Layer 9 of a small transformer language model trained on English Wikipedia (18 layers, counted from 0, width 64).
A neuron's activation on a vector x is GELU(gate . x) times (in . x), where the dot is the dot product.

Input weights of the MLP neurons that the questions are about. A number n stands for (n - 500) times 0.0013.
n3 gate: 309,565,602,501,490,290,379,504,418,765,499,468,488,626,682,632,539,456,441,525,670,577,422,679,522,481,456,469,599,404,481,297,347,536,405,308,362,290,541,505,323,433,416,673,392,558,670,701,542,381,532,518,436,519,539,469,552,618,464,560,361,487,610,614
n12 gate: 639,592,642,526,391,583,409,591,748,580,423,711,359,509,526,688,540,598,592,538,587,445,456,357,217,555,630,732,432,397,421,454,352,508,412,617,422,578,314,671,506,384,448,322,567,467,467,708,365,405,499,441,468,318,298,357,434,501,717,674,552,479,506,441
n16 gate: 407,419,598,573,326,384,524,476,526,422,286,372,495,601,517,523,433,582,534,617,363,740,584,564,485,676,450,367,433,516,532,481,672,694,246,498,442,433,671,385,606,545,308,390,480,324,506,436,393,585,484,527,469,523,615,601,518,419,407,523,534,506,406,407
n23 gate: 627,500,534,677,449,349,628,702,368,466,603,471,700,590,609,373,486,583,546,429,649,425,433,730,424,355,412,682,425,493,473,419,706,532,612,512,337,326,392,389,571,475,669,502,568,612,650,129,489,683,503,513,517,417,552,591,365,567,460,614,561,659,536,429
n28 gate: 399,513,495,313,279,589,469,320,508,542,545,558,769,370,388,547,583,683,499,395,447,458,460,509,551,585,529,461,749,504,644,482,393,554,259,414,539,567,462,702,612,620,441,481,574,394,392,470,702,397,591,402,669,478,397,432,416,455,505,259,401,358,521,434
n29 gate: 499,490,683,695,612,533,752,209,382,503,491,503,421,560,374,613,486,534,513,471,477,469,505,729,750,565,571,298,337,698,597,304,712,447,499,614,720,508,502,543,463,389,585,592,632,582,405,372,570,345,597,536,432,280,496,489,645,353,432,520,596,528,441,415
n39 gate: 522,665,590,470,377,698,460,393,539,403,362,399,857,598,771,209,354,400,673,408,423,559,616,533,505,510,411,489,682,471,533,317,462,493,338,555,440,414,502,603,400,600,654,475,552,548,581,655,602,519,326,347,557,437,503,623,536,494,544,584,477,471,426,669
n41 gate: 650,709,447,634,646,733,557,594,555,427,599,529,333,552,463,504,524,666,756,452,420,818,492,410,303,474,674,538,518,463,518,271,588,509,371,366,357,255,639,584,447,556,517,387,313,424,538,395,549,488,261,605,526,527,438,628,681,277,452,427,531,417,545,482
n43 gate: 470,607,423,748,579,265,440,443,517,687,653,592,429,577,483,468,546,661,447,664,440,597,413,583,324,703,566,563,491,684,427,369,368,474,494,460,381,390,582,451,657,508,394,601,463,697,372,392,531,412,490,689,392,373,433,571,808,498,434,483,342,738,732,585
n49 gate: 498,639,501,682,438,497,509,636,451,771,484,403,681,530,541,322,504,670,325,382,416,481,616,634,700,546,535,493,601,528,466,381,582,478,465,530,470,378,506,408,436,490,509,514,591,639,579,601,586,318,348,349,629,558,455,476,242,462,486,578,531,343,580,476
n54 gate: 219,587,509,370,255,502,485,427,273,504,496,487,639,500,480,518,561,316,603,282,330,623,148,656,656,529,633,448,562,420,428,439,596,403,466,312,340,420,301,528,437,499,511,584,427,369,425,607,288,564,450,701,427,605,517,492,658,547,521,597,542,589,437,646
n56 gate: 465,612,455,538,325,271,617,493,447,556,446,500,689,367,531,578,495,682,602,473,972,689,427,433,564,583,287,672,337,297,638,344,291,435,591,443,456,530,374,381,511,473,415,493,433,723,598,710,507,596,311,426,505,655,626,439,436,540,723,443,428,461,594,407
n3 in: 694,504,381,591,602,392,492,525,480,533,236,679,464,326,557,556,468,507,506,563,449,469,373,522,381,299,491,512,257,380,449,485,486,533,684,629,574,556,487,566,377,452,639,465,490,595,344,643,419,822,260,508,553,496,553,596,478,407,459,655,462,417,260,485
n12 in: 693,443,339,379,470,700,592,426,553,783,494,194,556,365,293,420,484,206,332,651,448,603,534,309,497,709,490,430,511,475,427,185,483,483,615,550,530,387,484,394,490,470,378,792,564,621,467,406,578,491,518,273,776,448,523,576,399,646,385,672,462,539,545,343
n16 in: 643,452,399,439,440,347,645,659,475,510,365,552,488,444,628,413,617,524,717,628,722,485,471,400,291,517,541,323,385,377,530,698,722,539,483,708,437,331,264,586,418,343,708,564,401,430,574,363,353,371,615,566,741,566,625,493,592,544,399,342,339,507,389,447
n23 in: 437,571,409,518,474,705,612,736,619,668,437,253,569,194,570,602,563,548,340,546,446,682,630,479,481,416,662,325,527,349,506,415,434,573,345,434,545,500,416,570,440,401,715,475,443,569,518,653,387,438,454,383,542,423,473,453,483,345,278,397,542,392,693,479
n28 in: 270,406,815,679,428,652,650,263,605,497,427,418,466,563,571,350,371,469,589,544,382,461,503,476,515,678,561,603,801,642,514,429,618,531,414,401,624,532,484,552,533,550,550,383,590,568,550,526,436,170,494,276,615,479,544,473,370,504,698,422,542,594,655,681
n29 in: 589,536,462,519,428,569,489,406,786,561,449,452,450,615,731,196,547,346,358,534,729,575,630,468,311,475,568,440,500,428,563,564,418,569,653,435,640,718,406,420,390,326,430,461,658,442,723,632,651,741,399,538,697,606,652,464,404,320,463,408,325,522,625,526
n39 in: 269,358,499,456,429,500,522,519,385,581,419,372,592,483,519,583,713,524,574,603,671,423,453,322,475,317,406,427,425,456,263,607,433,423,538,547,584,423,355,720,478,423,543,535,544,592,514,354,218,330,652,556,396,516,564,406,508,559,557,701,563,616,725,358
n41 in: 472,547,642,544,616,513,465,504,468,554,697,383,334,738,540,684,489,418,624,419,516,389,515,434,591,563,484,479,609,554,427,413,793,358,224,394,569,521,565,628,412,496,532,621,457,273,510,502,277,512,273,246,689,643,437,595,555,359,726,463,726,445,504,472
n43 in: 765,483,440,386,618,408,350,580,498,604,512,758,468,261,450,461,638,696,414,538,515,346,625,712,423,569,479,734,435,546,383,394,377,416,514,531,398,521,404,592,489,438,399,618,793,484,645,605,295,480,654,388,414,417,450,477,685,429,246,706,767,685,441,484
n49 in: 565,479,376,684,515,402,566,568,439,632,507,536,656,507,494,479,653,720,501,456,603,431,797,430,521,444,452,337,428,546,348,397,551,751,315,500,317,436,350,604,630,672,422,364,530,572,588,589,314,521,579,514,548,572,364,563,468,556,394,437,477,560,682,484
n54 in: 585,636,468,279,540,568,569,647,584,486,664,458,644,661,418,655,472,292,403,427,428,564,306,538,580,536,409,270,780,437,439,328,370,726,515,473,451,328,556,365,810,425,569,313,606,403,528,386,554,399,564,451,474,377,582,505,431,385,540,382,858,483,381,410
n56 in: 298,407,441,502,410,493,634,642,513,592,488,528,722,625,337,468,155,626,536,557,545,585,403,342,584,441,555,427,445,279,654,391,493,341,736,354,427,276,474,370,344,527,411,354,470,360,538,273,361,466,607,507,484,595,339,487,387,240,579,725,578,492,860,485

Each question shows a token from some text and the vector x that enters the MLP there. A number n stands for (n - 500) times 0.012.

" m": 286,453,368,510,555,373,434,428,608,485,379,402,459,490,492,540,408,507,698,632,526,484,620,483,490,319,522,708,382,587,542,537,395,585,359,423,650,595,530,411,585,346,638,481,474,537,433,486,537,376,548,428,672,499,757,728,421,588,590,795,620,519,312,477
Which neuron fires most, and how strongly? n39, at about 0.48

" as": 521,424,472,497,614,486,418,464,547,492,536,595,606,414,415,471,477,537,579,430,560,390,569,358,566,149,547,424,392,275,381,632,517,380,588,281,697,587,302,552,559,335,506,603,545,526,608,379,419,472,681,605,431,684,561,479,413,620,367,645,572,431,503,422
The three highest activations, in order: n28, n23, n12

"ard": 654,461,346,399,639,525,397,514,667,473,336,468,418,303,486,415,499,296,452,790,378,428,421,430,321,651,468,459,516,671,411,619,596,390,394,541,597,331,515,621,473,498,537,557,402,545,508,582,474,654,580,441,446,744,389,560,669,620,403,531,583,579,570,541
Which of these neurons fires most? n43

"ar": 544,491,399,490,737,453,405,550,661,679,553,542,415,306,380,503,348,516,456,556,430,553,443,560,555,684,591,563,577,600,283,383,447,437,283,502,710,698,502,273,473,382,591,518,450,541,492,709,504,725,523,586,674,416,594,565,436,499,314,508,493,484,619,616
Which neuron fires most, and how strongly? n43, at about 6.4

"O": 336,328,356,415,524,460,539,625,493,377,617,474,556,554,580,497,328,482,445,439,493,663,727,476,495,297,519,499,386,411,421,590,329,454,366,486,405,594,394,299,416,487,525,609,401,613,557,481,530,607,545,350,362,369,654,508,296,507,361,504,621,318,583,399
Which neuron fires most, and how strongly? n23, at about 4.5

" s": 450,455,447,625,550,470,564,566,524,499,478,207,540,448,526,430,299,633,651,511,434,592,615,498,545,312,521,611,376,536,520,586,334,478,387,633,663,528,539,560,484,311,392,478,381,232,455,389,618,271,524,395,657,455,625,698,440,476,578,554,690,403,629,561
Which two neurons fire most, strongest first? n41, n39

" on": 544,554,277,454,493,412,458,512,662,493,381,563,438,486,422,424,532,453,615,489,459,422,569,341,516,295,459,604,387,267,395,645,475,358,380,385,634,675,465,461,453,472,547,648,403,556,469,479,607,488,578,525,262,753,420,538,508,563,545,385,619,359,654,457
Which of these neurons fires most? n56

"and": 628,390,375,437,389,545,451,740,567,520,402,598,455,310,543,392,567,607,637,748,304,434,401,378,160,446,477,350,420,424,566,652,506,361,530,536,710,442,468,528,504,498,511,404,372,503,621,529,466,439,630,568,458,609,630,614,573,646,407,522,632,457,341,450
Which of these neurons fires most? n16

" pr": 419,328,405,481,717,533,457,670,407,601,570,367,463,465,722,469,347,490,671,551,417,522,423,560,454,426,550,793,375,495,493,670,558,480,417,442,568,589,575,320,586,411,359,504,522,387,498,573,427,334,568,398,648,678,556,769,441,344,646,615,556,557,484,337
Which neuron fires most, and how strongly? n41, at about 0.64

" of": 488,521,377,451,560,500,389,612,573,367,417,522,467,444,458,586,521,359,579,466,621,471,575,406,622,173,431,395,410,285,457,527,805,462,459,358,599,620,424,557,476,350,532,669,511,529,469,472,534,437,540,482,516,740,364,513,385,613,426,478,748,398,630,412
Which of these neurons fires most? n28

" b": 475,356,307,373,510,361,516,583,492,395,383,280,300,480,658,497,444,481,401,471,534,413,554,449,480,401,604,627,370,527,546,444,217,433,456,328,535,620,524,564,503,227,482,511,458,421,469,633,723,384,622,586,689,554,724,649,536,488,616,570,625,487,628,496
Which of these neurons fires most? n49

"un": 722,512,459,648,695,366,396,472,538,829,703,595,385,547,675,532,436,511,537,533,333,517,502,234,589,648,504,336,412,457,424,461,638,589,412,481,665,639,432,579,603,366,545,547,441,617,381,577,509,579,404,441,561,528,598,706,415,592,404,554,480,478,356,508
Which of these neurons fires most? n49

"t": 426,528,350,516,409,553,486,587,480,318,639,245,592,445,472,529,526,458,318,398,396,490,569,383,435,414,318,744,491,538,595,633,515,566,431,484,580,567,480,644,492,326,441,526,540,466,163,512,658,596,495,428,584,545,743,580,548,380,545,690,746,518,349,672
The three highest activations, in order: n49, n56, n54

" was": 468,711,392,559,624,633,347,396,443,591,513,554,482,498,466,497,375,654,436,588,678,345,481,414,394,244,401,460,382,321,329,652,309,354,439,447,519,493,339,618,524,234,529,567,403,489,576,485,614,634,554,646,401,600,456,679,470,456,554,432,558,461,653,530
Which two neurons fire most, strongest first? n56, n3

"our": 548,420,578,388,518,467,498,401,593,328,626,440,454,648,756,475,460,367,413,559,397,524,552,364,462,519,671,595,417,451,477,598,604,468,390,562,704,792,408,306,320,352,594,486,368,472,459,436,375,576,513,378,553,617,696,668,339,487,614,387,474,470,510,468
Which of these neurons fires most? n16

"ven": 523,628,405,592,510,602,532,467,468,416,285,552,434,458,524,522,493,508,515,658,589,562,400,523,226,483,477,413,303,371,682,632,629,580,483,404,493,550,176,502,524,564,694,556,544,700,529,501,390,398,867,455,561,449,638,656,591,485,660,517,657,510,486,542
Which of these neurons fires most? n23

"y": 388,435,372,452,545,766,398,444,597,550,540,401,345,571,530,473,552,415,410,664,354,470,398,313,548,496,458,728,542,632,562,517,590,491,395,424,745,533,357,397,438,532,405,554,276,403,552,390,515,628,489,612,549,442,515,636,341,357,612,441,595,320,472,589
Which of these neurons fires most? n41

"ers": 538,423,598,377,712,337,513,692,606,649,428,534,510,558,599,282,448,623,651,571,565,384,583,599,516,491,436,346,331,368,449,512,603,484,634,465,623,529,453,718,477,541,580,549,324,519,610,371,446,382,574,505,428,576,828,531,468,755,498,432,736,527,531,547
Which neuron fires most, and how strongly? n3, at about 0.36

" She": 425,439,384,563,552,482,532,379,424,618,664,525,519,564,458,496,294,729,267,634,436,487,471,470,557,532,558,434,397,518,388,715,414,442,538,443,402,528,275,260,513,420,547,556,454,586,342,325,533,493,696,444,523,668,606,544,344,808,435,665,700,537,643,587
Which neuron fires most, and how strongly? n49, at about 1.3

"gan": 601,561,306,488,635,400,459,526,582,705,363,548,480,427,302,464,548,669,528,608,598,446,511,520,382,641,441,360,386,352,488,624,492,355,527,465,652,482,304,593,355,423,589,501,361,560,561,655,457,473,783,408,403,694,506,681,580,536,423,507,757,461,500,483
Which two neurons fire most, strongest first? n56, n12

"as": 584,481,347,590,595,574,421,442,496,481,510,322,617,323,510,229,329,615,578,388,422,399,423,358,588,388,497,487,320,441,504,496,404,321,668,417,666,460,476,507,205,384,520,576,541,510,610,409,468,545,598,261,484,398,717,568,547,486,610,490,620,425,708,455
Which two neurons fire most, strongest first? n56, n39

"o": 615,477,561,477,353,575,462,488,572,386,612,387,450,417,475,358,536,407,441,824,284,408,556,495,532,486,507,531,396,655,418,626,442,436,389,488,532,702,309,552,237,671,472,631,539,648,427,414,602,502,575,410,503,624,406,716,579,583,653,678,362,522,529,594
Which two neurons fire most, strongest first? n54, n39

" D": 262,366,233,497,604,424,559,636,506,577,516,500,577,621,618,543,427,444,245,592,390,472,680,489,447,395,472,601,541,518,573,680,330,551,357,273,548,506,505,507,523,452,479,557,371,526,413,549,525,462,518,322,562,374,680,702,506,578,526,634,513,595,516,533
Which of these neurons fires most? n49

" B": 320,289,264,506,574,342,588,660,471,461,329,474,352,515,568,487,397,456,185,605,383,429,608,521,500,430,516,626,475,657,490,443,290,486,434,384,521,553,575,439,509,397,463,546,402,450,435,522,730,509,672,480,639,575,570,685,521,505,596,592,588,454,521,498
Which of these neurons fires most? n3

"\n": 434,687,366,392,505,406,654,404,440,505,711,442,537,553,450,472,355,435,438,537,410,543,556,600,463,243,624,552,678,393,550,446,578,488,477,488,600,591,525,538,383,214,575,648,362,408,551,529,399,580,743,487,341,575,699,630,471,425,372,476,540,622,502,355
The three highest activations, in order: n54, n23, n29

" the": 458,505,278,538,491,576,559,438,715,430,516,481,560,406,491,420,333,599,776,472,554,448,645,397,373,246,516,592,429,408,548,555,542,556,366,427,474,553,606,302,343,579,423,621,484,605,527,457,531,554,586,487,570,679,384,752,449,430,400,733,598,376,566,557
Which two neurons fire most, strongest first? n56, n23

"ay": 545,347,250,523,649,617,503,682,563,571,236,380,509,383,599,545,502,589,535,587,506,459,514,604,497,505,506,51,555,693,431,368,531,568,406,428,596,486,538,524,583,352,447,443,391,400,484,379,424,610,597,356,467,650,492,515,440,477,298,541,400,441,384,511
Which two neurons fire most, strongest first? n16, n49

"b": 526,395,485,418,759,282,523,465,548,407,309,537,472,399,590,626,549,450,296,632,496,543,552,437,383,630,435,688,287,426,300,572,435,352,356,555,449,581,506,515,586,390,220,650,391,459,223,367,476,431,472,391,596,652,573,630,520,552,508,465,512,420,549,611
Which of these neurons fires most? n43

"ge": 661,427,496,588,787,696,513,646,621,577,402,453,400,550,399,455,562,465,539,689,403,456,655,388,563,266,413,252,338,685,517,559,613,428,435,528,499,622,437,488,433,434,456,619,497,504,629,423,388,578,451,511,535,733,424,479,591,748,486,515,625,540,570,468
Which two neurons fire most, strongest first? n41, n29

"r": 382,383,326,417,525,679,322,664,463,713,543,597,427,449,511,484,455,295,518,562,591,606,275,601,452,448,420,451,500,391,358,643,625,494,411,333,514,639,330,473,589,380,523,548,470,410,367,500,356,497,675,513,548,487,696,714,414,249,526,393,606,510,634,409
Which neuron fires most, and how strongly? n54, at about 7.6

"re": 284,574,407,725,504,751,496,578,465,565,745,442,428,677,531,525,628,410,380,351,331,413,440,486,470,651,285,530,471,482,465,624,560,465,454,460,657,553,476,261,529,308,399,550,383,533,349,437,580,568,537,453,511,524,651,701,440,452,556,556,604,441,579,624
Which of these neurons fires most? n54

"w": 419,302,440,630,752,619,410,662,767,611,303,525,544,518,577,497,516,496,366,618,549,551,598,611,279,420,486,388,705,504,469,589,641,482,583,574,623,401,380,488,655,339,452,496,507,397,338,366,424,672,711,546,621,554,563,406,441,732,523,471,572,499,545,651
Which two neurons fire most, strongest first? n23, n16

"if": 643,463,493,482,649,595,605,787,647,444,608,315,533,585,795,466,573,417,302,573,629,368,555,454,295,609,422,462,446,568,475,591,570,465,238,545,451,435,455,546,478,456,730,529,678,417,444,589,513,643,599,424,416,611,545,548,549,574,521,632,586,486,500,557
Which two neurons fire most, strongest first? n23, n39

"at": 605,470,502,619,701,524,516,536,479,588,614,527,384,532,508,379,480,461,497,433,500,341,289,517,386,724,464,608,353,454,437,497,423,686,465,514,531,474,383,404,292,149,506,499,492,545,433,430,611,377,579,344,572,508,653,808,587,455,538,429,303,375,375,608
Which of these neurons fires most? n29

".": 543,645,239,511,528,405,586,531,497,333,555,407,549,533,429,344,486,339,410,560,484,484,423,608,517,214,445,300,328,379,420,478,602,404,620,491,550,548,533,241,583,558,428,568,358,587,460,423,386,538,529,444,626,608,683,603,347,603,675,521,579,496,410,397
Which two neurons fire most, strongest first? n56, n54

"oth": 548,481,504,377,651,441,413,476,649,583,229,443,429,531,485,392,640,624,446,656,636,424,586,429,321,508,562,341,277,336,620,505,515,673,484,532,641,526,478,413,433,362,796,570,406,464,626,444,495,351,706,498,396,625,632,528,591,444,475,684,671,354,475,608
The three highest activations, in order: n16, n29, n3

" Th": 482,286,232,431,628,548,507,503,530,422,497,507,575,375,475,411,334,435,413,455,458,382,455,649,518,552,517,501,462,605,679,701,411,501,554,392,485,657,494,426,511,432,417,561,422,432,354,530,646,290,649,467,489,540,704,776,555,338,505,780,641,515,452,427
Which of these neurons fires most? n49

" f": 450,523,394,592,658,453,490,586,463,505,341,302,430,419,562,535,436,492,327,605,792,576,715,451,594,391,506,763,271,363,420,553,328,516,387,390,536,591,590,572,474,360,568,473,425,324,358,374,615,515,550,363,605,432,650,642,448,523,330,531,652,413,413,427
Which neuron fires most, and how strongly? n23, at about 1.2

"er": 585,524,502,482,551,544,579,620,709,594,403,481,523,340,384,501,633,409,532,663,418,390,645,457,585,417,459,376,611,654,537,642,736,568,402,660,409,639,342,420,366,288,334,545,391,519,362,497,389,585,541,453,533,729,678,457,536,728,555,511,568,544,475,696
Which neuron fires most, and how strongly? n16, at about 1.1

" it": 571,559,367,481,287,506,420,501,517,491,447,276,424,381,456,373,379,817,574,519,388,405,582,514,384,347,606,487,362,444,492,796,524,471,454,376,446,669,478,391,555,496,475,441,495,475,641,474,602,599,694,476,520,420,759,601,482,625,403,708,685,430,557,595
Which two neurons fire most, strongest first? n23, n16